Layer 7 of a small transformer language model trained on English Wikipedia (13 layers, counted from 0, width 128).
A neuron's activation on a vector x is squared ReLU(weights . x), where the dot is the dot product.

Input weights of the MLP neurons that the questions are about. A number n stands for (n - 128) times 0.0036.
n2: 74, 54, 146, 78, 161, 109, 169, 95, 134, 161, 134, 166, 142, 127, 126, 100, 130, 80, 119, 139, 121, 132, 179, 80, 155, 111, 96, 172, 134, 177, 129, 115, 140, 125, 169, 132, 192, 171, 157, 69, 121, 100, 146, 76, 145, 155, 129, 128, 103, 88, 197, 172, 102, 176, 136, 167, 122, 148, 173, 109, 156, 61, 201, 161, 163, 184, 178, 63, 123, 52, 156, 106, 168, 109, 127, 131, 92, 118, 173, 126, 107, 132, 183, 141, 159, 72, 127, 154, 136, 107, 156, 141, 96, 103, 100, 127, 158, 162, 158, 134, 64, 131, 92, 128, 77, 150, 123, 72, 126, 96, 106, 97, 134, 141, 104, 132, 64, 186, 200, 168, 106, 108, 152, 141, 204, 101, 109, 104
n3: 117, 104, 143, 99, 122, 137, 141, 118, 132, 110, 160, 128, 110, 91, 123, 112, 160, 82, 131, 83, 162, 134, 103, 144, 138, 127, 119, 152, 108, 130, 98, 129, 96, 111, 110, 170, 89, 108, 116, 84, 125, 168, 114, 144, 178, 58, 61, 131, 90, 114, 120, 106, 212, 123, 153, 120, 129, 177, 173, 178, 109, 124, 98, 122, 111, 152, 88, 96, 160, 90, 139, 144, 157, 153, 141, 127, 124, 134, 131, 89, 161, 150, 120, 185, 163, 152, 115, 170, 149, 93, 89, 103, 111, 196, 146, 125, 127, 88, 73, 132, 113, 206, 141, 88, 107, 74, 178, 145, 95, 110, 105, 125, 169, 156, 127, 91, 75, 102, 165, 150, 133, 116, 139, 87, 164, 81, 95, 87
n33: 161, 138, 100, 131, 103, 103, 103, 122, 80, 121, 219, 131, 165, 126, 22, 154, 139, 120, 155, 151, 181, 161, 131, 139, 191, 105, 188, 94, 164, 132, 162, 141, 177, 161, 128, 117, 126, 160, 99, 62, 60, 116, 50, 100, 112, 128, 37, 130, 170, 136, 143, 132, 109, 83, 159, 102, 107, 125, 121, 134, 132, 125, 125, 106, 139, 96, 129, 153, 73, 108, 143, 75, 134, 104, 93, 192, 143, 139, 123, 166, 117, 113, 159, 151, 60, 107, 117, 146, 123, 148, 135, 177, 198, 136, 125, 108, 189, 101, 130, 114, 135, 189, 103, 84, 125, 169, 90, 110, 180, 104, 117, 167, 119, 176, 153, 120, 138, 183, 145, 25, 128, 116, 97, 103, 136, 117, 151, 105
n111: 122, 169, 102, 90, 126, 112, 150, 143, 144, 110, 115, 129, 135, 120, 115, 187, 148, 79, 142, 103, 150, 126, 111, 75, 115, 166, 125, 81, 123, 136, 114, 118, 123, 129, 158, 98, 103, 90, 125, 126, 72, 127, 105, 99, 122, 107, 95, 109, 137, 45, 133, 167, 153, 114, 155, 178, 92, 134, 224, 132, 141, 95, 84, 146, 149, 164, 168, 164, 71, 133, 167, 174, 141, 71, 116, 175, 101, 182, 204, 132, 103, 132, 145, 109, 118, 123, 73, 156, 150, 146, 150, 88, 166, 137, 116, 150, 115, 130, 186, 134, 127, 98, 87, 83, 138, 87, 138, 74, 213, 120, 132, 134, 132, 136, 192, 140, 217, 122, 103, 127, 139, 200, 78, 99, 129, 104, 122, 143
n153: 108, 86, 123, 84, 172, 131, 122, 72, 146, 153, 184, 120, 167, 83, 93, 143, 136, 168, 144, 123, 138, 179, 73, 130, 163, 94, 124, 132, 94, 207, 117, 133, 190, 148, 113, 119, 60, 78, 100, 68, 62, 179, 74, 83, 115, 131, 94, 134, 163, 130, 131, 136, 183, 144, 115, 107, 157, 138, 130, 86, 179, 174, 73, 237, 192, 101, 134, 110, 119, 94, 131, 83, 105, 146, 128, 184, 197, 83, 74, 108, 202, 97, 183, 159, 104, 126, 173, 217, 155, 134, 112, 141, 148, 177, 108, 28, 126, 89, 72, 108, 167, 122, 124, 123, 89, 103, 70, 159, 154, 110, 72, 121, 119, 130, 107, 152, 41, 185, 121, 103, 79, 161, 158, 175, 119, 197, 176, 235
n155: 29, 154, 52, 109, 140, 113, 166, 110, 112, 131, 139, 137, 131, 63, 128, 185, 104, 126, 95, 154, 153, 195, 113, 132, 210, 61, 175, 180, 111, 190, 105, 128, 194, 114, 133, 162, 125, 76, 137, 88, 119, 155, 147, 134, 208, 96, 106, 147, 99, 69, 151, 50, 142, 125, 158, 77, 114, 125, 164, 81, 214, 155, 177, 192, 163, 138, 124, 151, 86, 100, 118, 71, 183, 94, 162, 110, 76, 90, 110, 90, 140, 75, 78, 153, 106, 87, 104, 129, 85, 97, 128, 150, 131, 136, 119, 131, 129, 158, 124, 192, 72, 86, 141, 114, 130, 145, 126, 150, 133, 147, 87, 87, 116, 196, 112, 105, 145, 161, 122, 151, 83, 130, 128, 110, 142, 116, 144, 164
n192: 136, 108, 59, 118, 140, 155, 104, 120, 109, 124, 168, 125, 151, 129, 114, 74, 114, 168, 137, 124, 93, 114, 130, 106, 193, 99, 200, 107, 128, 146, 160, 133, 119, 134, 108, 120, 108, 58, 100, 154, 83, 148, 122, 77, 83, 142, 107, 69, 78, 102, 178, 117, 114, 113, 170, 137, 193, 50, 216, 144, 112, 173, 194, 113, 202, 141, 144, 135, 115, 149, 95, 110, 74, 158, 116, 135, 127, 93, 94, 110, 108, 72, 145, 157, 66, 102, 128, 248, 153, 125, 95, 107, 106, 156, 163, 151, 165, 100, 129, 128, 99, 154, 134, 150, 46, 164, 91, 113, 87, 110, 89, 128, 141, 134, 185, 87, 156, 112, 195, 197, 82, 96, 119, 108, 171, 122, 156, 164
n256: 121, 77, 148, 178, 94, 121, 122, 124, 142, 150, 175, 86, 123, 133, 132, 155, 122, 95, 134, 141, 138, 86, 117, 115, 107, 102, 99, 162, 81, 155, 120, 92, 92, 128, 145, 137, 143, 105, 109, 65, 179, 122, 165, 185, 144, 91, 132, 119, 143, 101, 139, 101, 112, 105, 151, 132, 146, 180, 157, 134, 177, 105, 100, 185, 99, 163, 129, 121, 137, 157, 124, 170, 120, 124, 172, 123, 165, 128, 130, 99, 156, 122, 90, 135, 184, 148, 74, 115, 118, 131, 132, 121, 148, 95, 148, 94, 119, 177, 112, 123, 102, 121, 104, 162, 130, 169, 164, 100, 118, 77, 101, 100, 167, 160, 176, 93, 137, 169, 107, 151, 119, 155, 138, 89, 149, 134, 136, 128
n269: 88, 134, 38, 93, 112, 110, 112, 91, 135, 189, 169, 120, 113, 105, 96, 161, 114, 81, 116, 146, 98, 192, 120, 91, 32, 154, 96, 160, 127, 128, 94, 125, 130, 124, 190, 170, 164, 114, 76, 82, 76, 127, 199, 136, 155, 143, 134, 155, 177, 108, 149, 136, 204, 109, 147, 181, 135, 147, 184, 184, 162, 162, 114, 152, 179, 168, 134, 107, 119, 43, 135, 148, 115, 86, 129, 147, 151, 81, 147, 151, 134, 50, 139, 169, 157, 111, 86, 132, 84, 121, 130, 151, 111, 97, 80, 63, 115, 168, 151, 155, 52, 147, 83, 144, 118, 148, 102, 109, 145, 16, 99, 87, 88, 137, 184, 210, 154, 189, 110, 123, 139, 178, 102, 152, 155, 176, 147, 105
n276: 154, 97, 107, 122, 140, 93, 182, 128, 172, 162, 127, 55, 99, 100, 92, 117, 168, 103, 156, 92, 128, 123, 158, 105, 111, 166, 122, 129, 108, 96, 144, 137, 199, 136, 148, 143, 158, 110, 154, 151, 118, 110, 88, 146, 90, 116, 130, 110, 109, 135, 196, 81, 170, 148, 166, 128, 88, 129, 139, 141, 157, 149, 115, 156, 182, 114, 165, 88, 122, 134, 95, 154, 85, 160, 80, 132, 146, 127, 177, 62, 149, 166, 119, 162, 53, 102, 121, 141, 177, 179, 137, 102, 143, 91, 120, 88, 126, 119, 174, 154, 148, 114, 129, 163, 114, 117, 86, 118, 202, 98, 138, 105, 118, 112, 113, 130, 192, 88, 137, 126, 119, 136, 115, 138, 102, 66, 137, 129
n373: 163, 70, 134, 114, 150, 59, 67, 157, 147, 140, 103, 99, 133, 70, 164, 93, 99, 140, 133, 145, 148, 81, 100, 115, 174, 186, 170, 134, 117, 195, 139, 114, 126, 141, 117, 133, 121, 83, 125, 110, 98, 119, 172, 186, 148, 137, 31, 123, 128, 109, 123, 107, 133, 107, 106, 133, 143, 169, 196, 132, 169, 150, 123, 112, 138, 131, 150, 120, 67, 148, 171, 101, 139, 183, 126, 120, 132, 189, 143, 111, 154, 180, 120, 139, 117, 102, 107, 119, 124, 127, 108, 139, 174, 118, 127, 122, 172, 154, 93, 125, 52, 177, 149, 143, 40, 80, 149, 102, 133, 83, 75, 137, 87, 141, 154, 95, 127, 112, 156, 113, 143, 130, 161, 112, 150, 63, 75, 170
n382: 144, 80, 129, 157, 85, 108, 100, 89, 171, 82, 127, 111, 46, 156, 122, 145, 136, 147, 145, 143, 148, 90, 153, 108, 64, 157, 131, 152, 147, 188, 196, 102, 107, 162, 148, 123, 121, 160, 137, 135, 49, 147, 125, 117, 115, 153, 133, 148, 153, 125, 189, 124, 130, 132, 164, 173, 170, 141, 120, 86, 84, 114, 133, 87, 113, 101, 162, 95, 116, 116, 131, 195, 82, 93, 100, 135, 161, 145, 209, 149, 114, 149, 176, 135, 110, 148, 125, 181, 73, 209, 113, 99, 184, 127, 98, 66, 117, 129, 83, 171, 179, 169, 89, 70, 117, 136, 94, 88, 181, 129, 161, 98, 160, 158, 132, 149, 163, 106, 62, 125, 133, 150, 97, 98, 151, 140, 142, 149

Each question shows a token from some text and the vector x that enters the MLP there. A number n stands for (n - 128) times 0.053.

"\n": 97, 131, 77, 160, 145, 127, 136, 133, 98, 119, 93, 157, 127, 161, 132, 138, 127, 149, 114, 113, 146, 137, 124, 171, 149, 114, 129, 140, 129, 125, 122, 133, 134, 139, 110, 145, 138, 134, 137, 150, 155, 115, 137, 130, 116, 149, 157, 138, 132, 139, 115, 134, 117, 118, 98, 126, 119, 117, 143, 106, 137, 139, 152, 120, 143, 113, 122, 168, 120, 120, 115, 133, 145, 128, 137, 129, 121, 124, 108, 125, 137, 102, 131, 95, 111, 117, 131, 102, 119, 118, 111, 155, 132, 108, 115, 134, 129, 142, 123, 99, 124, 97, 112, 140, 116, 164, 111, 116, 127, 140, 138, 127, 110, 113, 106, 129, 124, 126, 143, 172, 123, 140, 108, 122, 147, 127, 136, 136
Which neuron lights up most? n155

" Ka": 111, 139, 158, 162, 138, 141, 98, 143, 121, 124, 108, 128, 137, 132, 131, 117, 135, 140, 146, 120, 142, 115, 118, 133, 136, 117, 141, 149, 143, 113, 138, 141, 112, 118, 121, 148, 127, 143, 108, 116, 175, 107, 156, 133, 130, 136, 100, 155, 102, 135, 98, 116, 123, 107, 112, 119, 132, 117, 136, 139, 127, 136, 137, 119, 39, 119, 113, 126, 141, 137, 100, 127, 115, 125, 129, 115, 132, 180, 128, 136, 143, 147, 125, 134, 114, 134, 141, 128, 130, 114, 115, 138, 139, 108, 142, 137, 111, 127, 140, 102, 133, 145, 120, 122, 102, 115, 113, 115, 131, 116, 147, 137, 136, 146, 128, 128, 149, 132, 109, 153, 139, 138, 101, 143, 153, 122, 115, 122
The three highest activations, in order: n373, n256, n3

" withdrew": 134, 141, 135, 102, 127, 133, 116, 141, 141, 113, 113, 111, 153, 152, 98, 127, 128, 126, 126, 121, 153, 134, 129, 141, 134, 167, 117, 146, 169, 142, 112, 106, 102, 116, 122, 124, 134, 112, 121, 156, 134, 98, 128, 144, 97, 142, 111, 122, 137, 130, 105, 157, 146, 136, 112, 146, 131, 131, 146, 130, 140, 130, 132, 123, 118, 114, 133, 153, 123, 134, 152, 137, 139, 136, 143, 125, 104, 126, 134, 126, 135, 127, 126, 122, 117, 102, 144, 103, 122, 131, 105, 133, 127, 140, 119, 136, 130, 144, 137, 107, 131, 90, 104, 104, 109, 115, 129, 128, 108, 170, 157, 140, 122, 68, 114, 129, 122, 145, 147, 145, 153, 144, 101, 153, 136, 118, 118, 135
The most active neuron and its activation: n111, at about 3.1

"fa": 88, 139, 152, 128, 148, 138, 125, 129, 131, 94, 134, 128, 145, 121, 153, 100, 134, 138, 141, 120, 132, 122, 124, 130, 130, 113, 135, 121, 142, 100, 95, 135, 112, 135, 144, 120, 129, 127, 119, 167, 171, 108, 124, 122, 118, 133, 140, 127, 118, 122, 127, 108, 148, 128, 73, 127, 139, 99, 152, 136, 103, 136, 122, 100, 76, 115, 119, 120, 141, 163, 104, 127, 134, 145, 134, 128, 103, 138, 122, 139, 127, 138, 131, 138, 143, 142, 143, 116, 152, 91, 117, 151, 128, 115, 139, 123, 115, 138, 151, 85, 142, 163, 130, 121, 123, 140, 134, 132, 115, 132, 125, 146, 125, 123, 127, 150, 134, 126, 158, 139, 125, 131, 124, 141, 138, 147, 106, 137
Which neuron lights up most? n3

" ": 96, 138, 98, 149, 124, 136, 115, 134, 144, 130, 122, 141, 151, 121, 132, 125, 121, 136, 132, 139, 126, 169, 116, 119, 144, 134, 137, 128, 128, 132, 159, 185, 111, 134, 115, 150, 137, 134, 152, 120, 152, 101, 123, 119, 126, 147, 154, 140, 135, 138, 122, 129, 130, 119, 108, 148, 121, 124, 110, 126, 103, 133, 143, 103, 130, 121, 115, 143, 135, 126, 111, 121, 136, 123, 110, 109, 127, 132, 119, 131, 146, 94, 117, 128, 121, 125, 164, 121, 122, 116, 110, 153, 128, 65, 107, 155, 110, 124, 128, 101, 131, 99, 111, 132, 121, 143, 121, 122, 114, 135, 126, 137, 112, 122, 124, 126, 134, 139, 128, 135, 114, 133, 111, 153, 148, 146, 150, 116
Which neuron lights up most? n269

" and": 122, 118, 128, 119, 142, 137, 134, 125, 106, 131, 136, 144, 134, 145, 137, 138, 109, 142, 125, 129, 106, 140, 121, 154, 160, 129, 110, 124, 138, 134, 123, 136, 103, 125, 134, 139, 146, 131, 123, 129, 155, 106, 130, 138, 125, 149, 140, 155, 110, 111, 120, 151, 130, 146, 124, 119, 122, 133, 111, 114, 115, 133, 120, 126, 128, 121, 107, 130, 138, 136, 114, 121, 126, 142, 136, 149, 111, 130, 129, 135, 137, 140, 123, 140, 131, 136, 141, 120, 128, 115, 100, 121, 130, 103, 106, 142, 116, 150, 122, 101, 148, 130, 113, 143, 137, 124, 128, 130, 133, 132, 129, 125, 138, 34, 85, 137, 124, 132, 131, 131, 110, 156, 119, 131, 160, 140, 119, 150
The most active neuron and its activation: n2, at about 0.16

" Ji": 126, 119, 152, 144, 136, 121, 101, 141, 121, 110, 123, 133, 143, 127, 121, 117, 136, 138, 145, 115, 127, 128, 129, 114, 131, 134, 127, 131, 150, 100, 119, 130, 117, 112, 134, 151, 133, 132, 130, 114, 151, 105, 130, 178, 153, 141, 112, 125, 102, 119, 97, 142, 122, 138, 107, 112, 136, 132, 142, 135, 95, 122, 148, 135, 33, 125, 119, 124, 126, 110, 96, 146, 153, 129, 138, 126, 130, 123, 120, 119, 134, 117, 115, 116, 141, 130, 143, 121, 133, 116, 130, 124, 141, 120, 127, 123, 93, 128, 117, 112, 144, 117, 103, 127, 110, 150, 160, 107, 125, 158, 160, 144, 149, 137, 120, 135, 146, 104, 132, 157, 131, 139, 125, 154, 155, 143, 132, 119
The most active neuron and its activation: n256, at about 1.8

"r": 117, 114, 162, 139, 137, 141, 145, 135, 138, 139, 128, 133, 146, 118, 126, 115, 118, 134, 158, 103, 117, 128, 112, 121, 143, 129, 124, 141, 138, 125, 128, 126, 138, 120, 130, 114, 141, 126, 126, 134, 203, 118, 128, 117, 124, 135, 129, 135, 104, 135, 112, 165, 134, 115, 107, 142, 113, 121, 136, 121, 110, 114, 144, 121, 61, 149, 136, 121, 132, 125, 127, 119, 138, 145, 112, 120, 131, 140, 118, 122, 132, 142, 143, 120, 141, 111, 127, 104, 172, 123, 93, 145, 145, 126, 112, 139, 117, 128, 98, 91, 129, 138, 104, 96, 126, 157, 129, 127, 128, 139, 134, 125, 132, 133, 114, 138, 119, 106, 129, 165, 101, 130, 121, 161, 148, 143, 133, 122
Which neuron lights up most? n2

" U": 112, 134, 139, 164, 150, 110, 124, 127, 122, 102, 129, 139, 144, 131, 131, 117, 116, 142, 141, 123, 133, 128, 133, 153, 136, 109, 116, 106, 110, 110, 174, 145, 132, 107, 128, 132, 133, 164, 117, 100, 142, 97, 123, 135, 144, 130, 127, 156, 116, 137, 126, 118, 136, 126, 133, 136, 127, 113, 107, 121, 157, 120, 144, 120, 72, 124, 123, 144, 150, 135, 98, 127, 138, 119, 121, 114, 115, 119, 130, 175, 126, 100, 107, 119, 125, 128, 153, 110, 120, 95, 131, 143, 130, 99, 154, 149, 125, 126, 146, 103, 132, 118, 127, 114, 112, 155, 124, 126, 126, 137, 157, 137, 119, 132, 123, 146, 156, 123, 111, 142, 106, 133, 108, 147, 153, 157, 110, 121
The most active neuron and its activation: n33, at about 0.14

" vice": 142, 100, 117, 132, 112, 121, 129, 139, 140, 94, 132, 127, 139, 147, 143, 131, 123, 135, 144, 125, 128, 107, 121, 135, 153, 143, 124, 124, 138, 94, 144, 142, 147, 124, 135, 151, 140, 126, 125, 123, 119, 110, 114, 104, 102, 130, 115, 149, 125, 132, 91, 186, 159, 130, 134, 144, 129, 89, 127, 103, 128, 116, 112, 121, 85, 109, 126, 156, 138, 142, 133, 121, 160, 132, 129, 122, 122, 95, 130, 129, 117, 129, 145, 94, 124, 144, 123, 111, 112, 118, 144, 163, 121, 128, 161, 127, 103, 122, 103, 110, 160, 133, 122, 111, 122, 150, 132, 125, 105, 114, 134, 142, 158, 110, 114, 117, 115, 149, 120, 133, 138, 149, 119, 164, 148, 153, 120, 128
The most active neuron and its activation: n33, at about 0.71

"y": 132, 142, 187, 141, 118, 120, 143, 127, 127, 144, 110, 111, 134, 146, 130, 124, 130, 127, 135, 116, 130, 139, 131, 144, 119, 148, 110, 120, 159, 124, 122, 116, 100, 137, 126, 141, 137, 132, 110, 122, 219, 116, 136, 126, 139, 117, 113, 129, 118, 143, 130, 158, 140, 121, 120, 145, 115, 143, 133, 130, 128, 132, 117, 99, 43, 110, 106, 123, 123, 130, 148, 152, 117, 125, 110, 134, 147, 124, 130, 136, 139, 122, 129, 115, 126, 116, 128, 121, 142, 142, 107, 117, 151, 125, 123, 141, 127, 132, 129, 96, 141, 127, 123, 126, 115, 126, 136, 137, 104, 140, 145, 133, 115, 115, 123, 114, 118, 115, 116, 142, 101, 127, 109, 126, 155, 147, 139, 116
The most active neuron and its activation: n256, at about 1.4

"A": 117, 151, 137, 165, 139, 132, 135, 115, 108, 129, 120, 133, 142, 142, 115, 120, 125, 141, 143, 116, 145, 138, 113, 128, 132, 111, 139, 101, 111, 106, 163, 140, 118, 137, 131, 139, 110, 132, 126, 154, 147, 122, 103, 98, 103, 163, 135, 132, 138, 140, 127, 171, 139, 123, 90, 103, 137, 104, 108, 107, 106, 127, 122, 121, 59, 147, 103, 104, 111, 130, 127, 129, 146, 137, 119, 159, 134, 134, 101, 140, 138, 116, 126, 122, 131, 144, 153, 133, 159, 96, 126, 114, 147, 132, 120, 142, 132, 114, 143, 106, 126, 130, 117, 144, 143, 147, 107, 119, 132, 130, 147, 120, 117, 125, 137, 135, 150, 130, 86, 119, 124, 133, 118, 144, 146, 145, 119, 130
The most active neuron and its activation: n33, at about 2.1